Layer 5 of a small transformer language model trained on English Wikipedia (14 layers, counted from 0, width 96).
A neuron's activation on a vector x is SiLU(gate . x + bias) times (in . x + bias), where the dot is the dot product.

Input weights of the MLP neurons that the questions are about. A number n stands for (n - 500) times 0.0014.
n12 gate (bias -0.090): 479,442,444,686,440,429,517,597,495,463,574,500,593,545,467,610,389,634,630,514,681,435,557,353,393,384,369,520,540,614,264,381,450,644,491,453,324,535,593,521,610,530,356,601,527,352,566,196,388,243,701,492,494,734,546,474,416,693,475,694,581,610,423,585,412,422,581,323,559,382,691,475,587,605,459,499,523,387,536,722,642,711,750,590,635,563,390,402,597,488,360,491,810,548,475,555
n18 gate (bias -0.110): 179,688,460,585,499,342,829,589,329,540,603,482,447,573,353,793,552,456,757,621,800,522,451,571,596,430,485,640,582,393,740,360,495,463,528,319,467,605,330,648,518,501,672,477,415,524,656,461,354,370,656,350,428,630,423,471,591,660,618,446,527,671,522,551,259,730,333,725,267,440,582,443,389,505,513,553,593,607,423,489,381,512,599,334,586,369,429,589,384,569,84,511,624,481,499,653
n20 gate (bias -0.087): 386,388,481,400,377,569,782,531,674,712,346,634,666,460,690,553,583,530,441,637,516,34,482,619,520,242,658,800,637,254,348,642,626,464,671,598,471,551,457,683,521,373,563,412,449,335,426,663,317,582,566,317,531,343,452,479,314,510,587,565,577,662,573,540,540,316,347,447,734,501,414,498,387,596,292,567,363,382,441,739,587,417,384,322,529,548,671,486,576,515,367,446,636,519,569,420
n21 gate (bias -0.044): 646,554,524,566,472,270,514,467,383,591,475,531,473,313,242,306,426,296,500,589,464,509,236,420,603,598,512,569,412,549,394,709,566,476,817,531,606,571,358,484,482,394,510,426,257,486,761,448,596,388,585,595,719,161,495,403,633,479,473,661,538,612,443,583,716,600,453,594,148,295,464,425,452,674,518,564,598,635,500,479,399,536,695,563,559,466,569,439,584,480,585,347,335,484,591,610
n39 gate (bias -0.034): 538,344,531,500,372,335,562,779,536,472,428,589,420,600,415,483,408,734,477,832,268,554,379,647,260,320,644,620,684,465,667,581,460,496,701,514,553,490,247,566,615,430,473,645,660,471,306,641,775,505,363,557,361,365,614,449,528,572,605,401,660,529,257,687,474,838,766,547,515,655,525,185,572,624,544,434,545,333,267,458,648,582,370,460,326,593,715,619,178,593,679,292,544,502,540,364
n41 gate (bias -0.068): 418,497,466,626,681,520,372,536,554,687,542,470,292,354,533,316,537,413,640,711,660,395,593,595,354,649,441,663,507,592,503,556,566,398,281,301,332,462,661,539,783,661,630,644,473,282,263,663,604,489,306,496,418,612,417,558,567,586,493,807,404,369,586,605,425,507,706,429,705,674,534,541,535,354,593,370,344,586,546,483,683,554,484,531,481,495,447,596,393,626,553,434,496,732,425,559
n63 gate (bias -0.046): 525,701,641,242,486,514,420,486,389,495,649,610,349,451,496,586,565,524,296,730,380,384,658,578,507,580,452,734,637,459,467,456,591,693,298,704,461,403,340,364,442,409,571,531,531,715,681,350,733,422,510,407,804,750,402,400,507,524,309,496,671,494,574,581,637,460,491,439,456,766,598,681,697,560,568,334,666,683,288,301,547,504,295,464,672,605,499,370,764,504,639,259,523,404,306,333
n81 gate (bias -0.098): 417,525,432,764,460,646,614,748,338,249,594,271,259,309,549,449,753,828,482,253,404,748,757,539,271,520,259,670,451,690,754,694,688,508,583,513,400,568,356,391,348,418,206,307,379,456,635,273,576,480,605,461,543,337,479,441,413,641,474,554,634,418,467,563,659,450,612,382,525,457,501,437,309,649,521,506,294,542,448,608,676,610,624,427,387,498,612,399,328,603,661,371,623,280,413,723
n93 gate (bias -0.092): 395,343,712,320,633,921,751,640,786,651,446,296,313,338,740,586,387,572,316,621,431,567,574,674,490,598,201,395,593,425,680,441,496,431,518,684,545,623,377,433,440,598,391,396,436,871,525,414,552,546,612,306,442,695,340,589,418,340,347,443,536,323,314,451,444,826,668,523,441,609,438,423,473,630,414,646,671,704,514,609,363,504,349,207,642,368,498,531,342,554,726,493,539,462,520,427
n112 gate (bias -0.049): 370,644,570,694,449,473,379,340,668,666,329,780,320,397,444,247,371,586,575,567,397,473,607,609,653,458,338,370,594,631,403,458,678,722,441,513,719,384,243,711,643,368,727,473,348,476,224,380,578,492,390,428,405,636,569,468,520,460,354,630,543,644,467,616,657,531,390,468,507,370,573,540,560,456,329,418,325,374,679,578,522,600,491,420,484,550,497,227,419,490,699,418,522,697,264,426
n181 gate (bias -0.106): 257,461,531,614,704,409,468,569,651,792,394,488,612,596,112,370,534,525,547,506,650,846,553,528,344,309,480,500,605,660,818,483,588,522,611,512,457,535,400,589,638,521,741,364,572,422,674,576,490,522,493,794,465,453,284,722,664,455,573,661,521,246,333,522,398,399,502,483,351,307,547,479,603,379,485,469,442,537,344,439,378,560,447,349,461,330,179,466,416,463,388,395,428,639,473,527
n193 gate (bias -0.080): 531,524,336,515,550,420,483,480,394,596,450,411,584,527,377,560,668,385,524,483,502,256,496,415,348,482,486,615,575,620,581,377,394,593,492,560,442,532,671,566,448,633,447,561,586,393,542,417,600,307,344,534,444,684,492,433,799,633,486,567,361,514,273,425,582,502,539,176,555,550,228,369,523,519,405,527,539,389,475,780,576,690,716,370,401,521,349,695,196,243,619,708,500,704,520,614
n200 gate (bias -0.107): 626,485,403,429,454,658,456,627,303,371,460,555,645,410,440,866,306,470,575,504,558,416,447,541,506,610,396,474,517,320,447,424,616,489,497,354,548,683,510,488,528,577,319,330,406,559,684,480,591,423,730,434,539,559,450,605,420,657,441,505,502,349,524,753,653,282,569,556,485,493,555,729,316,418,626,757,612,335,492,465,389,370,427,526,507,275,758,505,625,583,398,408,472,394,672,503
n12 in (bias -0.002): 701,352,575,693,507,507,469,661,562,309,479,450,623,436,407,543,666,404,544,507,456,367,457,402,433,727,551,441,479,633,398,420,415,551,439,354,528,347,550,532,600,642,343,495,484,503,298,371,572,347,491,488,407,641,491,403,451,631,445,651,573,464,523,506,450,592,418,656,575,245,723,591,390,671,474,599,674,337,393,553,709,695,560,419,663,425,382,414,589,545,423,530,740,353,589,610
n18 in (bias 0.006): 451,590,352,531,471,459,550,595,574,459,356,495,584,341,706,496,511,525,477,615,433,480,488,593,444,547,409,674,416,433,243,452,528,264,332,508,389,453,194,607,423,431,657,607,461,768,512,340,249,346,651,522,274,665,428,531,427,764,458,524,598,445,462,480,317,509,524,842,532,433,459,413,536,464,639,511,317,588,501,630,652,402,516,785,603,356,495,572,470,486,310,674,303,346,453,551
n20 in (bias 0.069): 294,456,398,584,511,600,434,412,506,399,474,566,567,486,73,438,481,624,761,516,709,420,628,317,392,564,461,473,492,464,490,337,537,611,328,337,477,553,374,640,427,443,592,419,518,577,568,402,424,485,452,411,516,384,301,360,651,553,351,556,715,711,324,502,596,520,314,543,501,484,686,467,547,477,445,351,569,472,684,464,501,416,515,422,533,443,477,482,414,545,365,480,349,558,387,285
n21 in (bias 0.002): 593,583,536,524,422,370,488,437,137,561,502,456,888,476,275,278,495,306,504,597,646,281,502,353,306,716,616,759,493,247,762,698,610,665,358,398,385,541,305,850,418,469,591,395,600,395,500,523,609,407,437,433,794,392,541,477,499,518,404,462,501,597,551,323,716,343,436,543,386,663,496,684,478,771,711,629,643,476,627,132,518,568,365,362,483,474,555,434,462,408,542,404,181,498,331,480
n39 in (bias -0.063): 477,623,667,382,467,509,472,450,425,498,517,509,704,628,358,478,471,510,850,638,501,589,582,668,382,644,443,372,532,415,776,570,636,482,541,589,633,239,723,307,250,375,405,528,194,395,372,270,622,210,574,579,591,502,456,399,377,384,332,557,416,665,497,420,565,594,310,263,372,409,374,624,706,628,617,469,484,339,462,301,435,632,596,444,330,428,607,658,433,553,562,533,616,469,254,492
n41 in (bias 0.005): 415,637,459,483,528,598,482,663,372,397,610,476,651,527,430,559,398,440,458,667,661,520,445,508,519,589,607,808,564,506,549,626,516,418,613,453,530,396,576,619,665,598,376,443,381,347,611,786,541,587,451,559,566,664,344,492,441,776,466,473,459,538,427,466,284,447,619,461,693,351,416,667,457,747,708,422,294,377,342,840,475,589,519,473,478,469,414,500,496,270,510,478,646,741,463,513
n63 in (bias 0.074): 521,667,575,367,533,428,456,613,434,314,352,596,469,298,715,490,415,499,450,410,579,250,647,411,508,646,694,408,614,381,395,547,644,433,451,796,495,332,218,349,448,397,351,734,473,314,637,523,648,674,592,420,709,638,208,179,651,468,386,532,487,444,463,513,619,449,374,301,418,733,528,359,614,483,524,397,532,501,413,303,499,667,441,448,464,505,549,235,629,287,602,534,558,404,309,430
n81 in (bias -0.055): 446,415,393,289,690,739,418,411,727,952,679,399,411,627,121,401,746,511,362,753,410,508,534,618,480,557,533,623,402,835,477,254,603,562,324,584,543,370,314,671,653,354,472,361,406,462,545,517,804,530,368,602,370,537,564,705,396,460,364,404,418,678,390,342,640,388,320,746,395,500,561,500,98,472,402,796,499,690,743,288,414,568,468,676,339,733,579,356,476,321,353,585,572,412,453,640
n93 in (bias -0.058): 384,676,656,484,663,342,722,574,310,732,769,618,478,510,608,963,407,406,620,554,468,744,419,618,567,687,681,260,351,351,565,754,277,333,504,529,602,309,441,549,499,356,490,446,447,505,388,402,686,598,598,294,335,200,793,446,254,456,515,419,691,443,445,535,454,560,683,603,753,54,420,287,479,615,439,508,589,627,564,537,324,634,383,363,445,705,797,468,705,384,732,263,626,524,426,518
n112 in (bias 0.078): 296,757,418,456,691,478,430,455,666,628,234,611,631,627,508,579,452,818,393,847,698,372,380,568,746,536,560,434,461,589,478,394,630,614,478,662,769,422,264,658,467,227,491,453,654,645,444,465,393,644,477,370,529,670,495,507,739,274,603,665,504,513,642,508,564,471,559,684,641,370,508,653,509,371,580,551,411,431,464,419,482,701,412,267,584,668,584,530,403,386,599,718,401,633,554,660
n181 in (bias 0.015): 590,455,488,490,657,400,538,494,540,762,469,341,493,527,348,535,260,545,757,356,702,622,473,461,353,388,321,407,330,524,477,524,630,665,374,460,475,713,552,350,429,285,591,436,610,521,313,526,570,459,610,589,351,531,516,495,535,666,345,687,372,342,307,273,469,450,374,683,482,376,508,540,423,351,670,593,529,500,423,524,337,458,702,473,502,487,580,512,388,323,677,775,536,502,324,567
n193 in (bias -0.039): 677,561,529,431,358,594,518,610,680,656,630,358,729,606,363,653,327,441,527,358,518,470,455,513,461,739,498,404,541,189,623,510,380,510,555,537,565,513,642,684,456,497,414,313,527,737,595,413,337,626,635,445,563,576,769,428,449,548,557,472,438,326,430,475,755,832,417,469,562,617,278,319,574,448,539,648,611,578,589,747,570,792,410,444,448,541,479,400,493,395,638,611,609,356,485,334
n200 in (bias -0.007): 374,252,500,400,326,569,438,667,435,348,333,563,691,399,417,807,557,379,663,314,493,356,465,388,357,611,646,538,601,695,356,584,623,377,617,440,461,410,319,527,521,555,594,500,387,500,589,443,571,536,719,437,461,831,169,603,424,605,404,697,619,508,549,565,485,458,372,514,535,529,425,620,354,478,481,732,686,339,475,469,423,465,711,565,505,378,632,640,420,363,246,449,456,591,492,640

Each question shows a token from some text and the vector x that enters the MLP there. A number n stands for (n - 500) times 0.0072.

" complete": 518,582,484,435,429,715,531,510,499,319,529,457,447,590,526,543,387,345,561,493,458,615,409,547,519,655,467,484,499,646,419,473,529,363,420,559,590,305,529,541,441,677,548,724,620,341,489,449,426,523,490,300,347,432,438,564,578,535,540,432,498,528,486,548,588,393,285,443,560,519,606,447,533,442,615,567,448,530,381,562,527,485,474,604,628,450,447,471,476,515,715,460,465,532,513,561
The neuron with the highest activation: n21

" written": 339,496,503,375,511,667,586,506,460,306,456,534,575,630,461,717,507,362,467,567,556,598,526,566,677,560,415,498,485,549,563,633,686,460,363,536,383,374,592,618,460,518,364,623,552,363,487,571,464,636,476,370,476,418,556,564,598,529,401,571,480,518,461,651,444,245,321,396,539,469,502,516,437,394,623,433,457,664,453,482,579,567,586,535,648,491,584,429,444,562,614,442,514,479,520,518
The three highest activations, in order: n41, n200, n63

" \"": 485,578,466,432,408,532,522,467,440,317,456,578,518,493,574,653,385,269,451,545,673,478,479,415,443,496,462,475,504,632,623,502,566,583,558,498,463,507,575,586,439,515,689,498,654,412,460,463,503,543,385,507,366,351,458,596,392,601,336,217,337,596,506,592,410,506,397,478,417,580,428,572,666,623,519,626,464,436,442,563,442,509,537,486,530,531,355,441,454,582,599,429,509,405,536,448
The neuron with the highest activation: n81

" label": 442,584,451,511,392,576,435,396,596,359,483,516,450,425,544,722,276,388,414,627,429,599,567,527,505,625,451,458,516,462,490,516,498,485,385,501,494,460,513,615,484,508,551,799,529,504,542,452,484,486,560,320,388,450,439,603,486,499,328,459,453,615,533,461,507,394,267,525,611,443,493,448,513,333,571,301,507,484,515,503,488,513,626,408,576,431,476,558,607,489,449,388,485,812,526,463
Which neuron fires most, and how strongly? n112, at about 0.89

"ing": 382,562,477,439,589,647,522,639,449,536,469,303,511,441,537,468,478,490,576,669,530,713,485,536,427,472,379,477,474,630,553,583,664,454,350,441,504,424,460,695,392,500,449,596,528,501,505,449,590,676,483,362,499,383,339,542,450,534,558,529,506,432,389,442,590,431,210,467,462,386,576,463,504,361,550,452,469,559,486,632,483,497,472,497,447,599,525,518,494,682,549,520,463,466,556,428
The three highest activations, in order: n81, n181, n93

" |": 481,619,533,443,408,650,428,599,543,378,461,428,692,518,545,637,462,545,507,391,628,560,497,620,465,368,460,480,413,489,429,584,351,418,633,534,439,492,462,534,468,460,642,519,537,408,591,508,451,755,422,474,550,299,522,514,451,592,393,516,520,563,573,524,364,415,457,525,372,613,315,548,517,461,526,440,400,534,569,333,470,598,599,533,521,560,388,600,600,494,609,630,452,681,518,503
The neuron with the highest activation: n12

" is": 458,503,482,453,472,566,489,595,479,327,535,492,495,463,400,482,377,345,527,496,492,527,406,484,607,434,353,534,428,515,517,585,644,533,503,687,367,538,563,661,451,500,482,678,567,533,526,324,345,404,504,411,336,470,362,489,437,502,388,346,522,424,573,506,524,462,236,589,572,642,478,467,385,400,498,535,536,624,509,333,471,590,512,427,591,522,531,459,493,418,537,590,495,700,523,501
The neuron with the highest activation: n18

"\"": 440,606,429,378,466,645,464,535,468,474,392,511,551,434,325,645,406,360,446,588,627,479,493,414,364,480,368,483,428,513,456,598,433,501,625,555,361,321,509,524,391,458,713,739,481,417,535,492,589,612,389,302,357,361,551,533,402,532,415,516,497,552,478,580,462,443,364,467,467,486,499,402,535,476,570,617,467,512,580,600,452,582,639,418,384,601,450,306,373,573,538,454,460,659,520,532
The three highest activations, in order: n20, n21, n41

".": 530,661,547,437,453,463,552,485,504,510,400,504,555,442,372,596,603,436,520,636,682,518,573,438,384,499,585,339,372,594,486,437,369,450,364,553,395,494,529,542,479,472,560,581,514,480,427,552,383,606,337,517,452,325,513,603,462,525,443,488,505,654,555,393,494,288,380,481,546,400,238,449,464,366,501,495,519,492,526,577,552,563,477,352,531,407,508,332,559,283,413,581,503,489,570,429
The three highest activations, in order: n20, n181, n193

" he": 500,526,575,534,518,690,464,536,330,317,538,541,470,495,506,504,404,428,477,458,569,551,434,400,528,347,423,465,514,448,598,459,550,493,378,671,465,589,390,590,336,758,542,562,602,573,578,381,576,614,456,588,493,490,575,523,434,419,469,296,298,496,587,467,465,459,286,689,528,556,487,538,648,433,538,555,438,578,651,502,413,502,634,467,510,554,449,399,410,542,548,400,484,498,497,434
The neuron with the highest activation: n12

"la": 410,492,647,344,612,632,528,498,495,488,433,451,556,495,499,429,553,517,329,575,516,556,450,412,451,442,698,522,450,457,564,472,554,364,491,628,490,346,576,603,426,575,537,632,613,368,459,451,447,601,399,511,524,520,506,495,423,490,608,588,397,549,448,287,399,498,258,626,442,401,448,578,487,468,525,505,407,494,523,454,393,353,714,504,466,474,562,465,580,292,397,626,522,431,570,571
The neuron with the highest activation: n181

" ": 438,662,613,496,352,449,444,467,430,408,465,407,558,472,532,492,448,478,472,581,577,451,428,348,391,563,439,488,510,547,429,488,523,451,495,526,535,451,538,377,206,605,537,584,563,488,296,401,676,528,536,403,421,465,451,351,527,491,529,419,433,608,431,388,519,555,369,671,264,641,453,413,549,463,619,590,403,472,546,438,558,599,501,422,557,420,427,631,606,521,508,533,483,324,406,626
Which neuron fires most, and how strongly? n63, at about 1.1

"\n": 564,652,475,332,303,545,427,454,493,240,482,461,482,421,496,600,561,424,472,523,611,502,422,324,433,306,309,577,412,574,586,559,527,490,580,562,567,511,561,505,591,424,587,678,591,403,437,434,435,461,542,502,534,356,578,494,522,508,516,539,441,550,399,580,529,477,488,470,390,526,477,408,496,418,501,538,423,455,554,465,341,562,584,582,333,531,579,476,386,424,584,533,399,595,528,380
The two highest activations, in order: n39, n21

" Song": 370,573,353,358,503,624,531,481,545,300,490,515,581,453,535,460,412,451,412,595,380,527,487,414,490,491,541,450,545,494,462,563,549,463,345,602,466,340,637,610,524,442,488,736,644,292,524,493,647,558,563,438,452,530,478,555,542,455,363,593,462,651,531,533,460,364,336,556,527,380,527,571,449,383,582,484,534,637,429,498,493,515,634,504,537,492,544,446,633,734,431,598,353,548,543,492
The two highest activations, in order: n63, n193

" that": 526,638,572,416,601,679,451,578,641,336,621,509,429,507,542,406,515,593,499,511,502,670,452,525,525,470,220,613,516,526,558,499,533,435,440,458,395,598,468,549,407,575,552,547,738,475,500,590,525,427,481,361,501,459,420,594,501,459,427,446,559,436,615,538,576,468,308,663,606,395,367,543,481,497,551,525,622,492,594,537,480,547,394,577,621,576,555,273,468,454,652,446,470,508,521,559
The neuron with the highest activation: n81

"day": 426,566,486,437,498,661,542,451,546,406,530,335,531,527,299,533,450,540,515,503,522,428,491,445,393,507,477,388,527,493,418,441,684,402,562,486,476,260,427,613,355,466,579,643,564,495,508,524,555,596,454,359,408,408,522,516,417,421,579,362,459,485,480,592,584,315,249,633,516,237,525,438,491,571,518,472,518,448,520,612,449,473,626,479,478,560,521,385,539,404,477,465,386,635,588,525
The neuron with the highest activation: n20

"s": 532,440,613,398,588,573,550,570,540,423,339,469,510,415,534,669,481,461,546,710,483,581,533,523,485,511,447,471,549,478,458,359,593,443,421,489,577,618,617,607,526,511,492,482,520,467,344,517,716,635,438,589,466,390,561,473,574,554,449,380,412,588,407,528,495,550,305,503,519,416,430,534,462,476,362,365,538,442,334,422,468,646,506,487,544,607,370,478,568,502,694,610,637,515,449,474
The three highest activations, in order: n39, n93, n112

" enough": 382,545,642,520,550,701,481,591,528,372,513,565,315,585,418,482,423,471,531,485,494,668,404,527,509,649,371,593,561,539,540,463,653,474,544,426,601,431,419,504,438,600,554,809,577,483,456,596,429,619,527,434,401,439,426,569,546,373,493,391,478,467,506,510,524,417,258,437,631,564,446,430,518,449,636,411,457,502,490,412,677,455,581,682,558,578,428,517,470,559,431,567,547,572,582,463
The neuron with the highest activation: n21

"hara": 488,479,487,498,553,811,514,518,527,427,530,468,653,488,343,563,436,445,369,680,501,523,400,356,440,345,675,503,396,392,586,599,588,412,503,630,486,411,447,664,560,492,539,668,550,512,601,524,425,596,389,446,486,535,437,514,532,554,600,442,493,581,524,276,413,465,381,661,527,409,415,504,405,430,581,570,542,553,557,487,489,359,723,487,464,558,447,474,687,314,362,553,466,389,639,495
The three highest activations, in order: n18, n20, n39

"ed": 357,538,428,363,569,591,616,594,543,407,460,343,386,527,531,565,495,416,563,539,553,639,496,501,520,554,496,411,438,484,537,580,603,360,434,539,455,278,510,640,297,463,504,591,515,529,427,440,550,615,505,376,495,361,569,371,497,474,446,455,427,480,372,572,411,484,223,441,551,496,498,664,504,448,505,350,509,526,524,531,550,464,465,554,469,559,556,337,463,569,610,462,482,370,555,454
The two highest activations, in order: n93, n63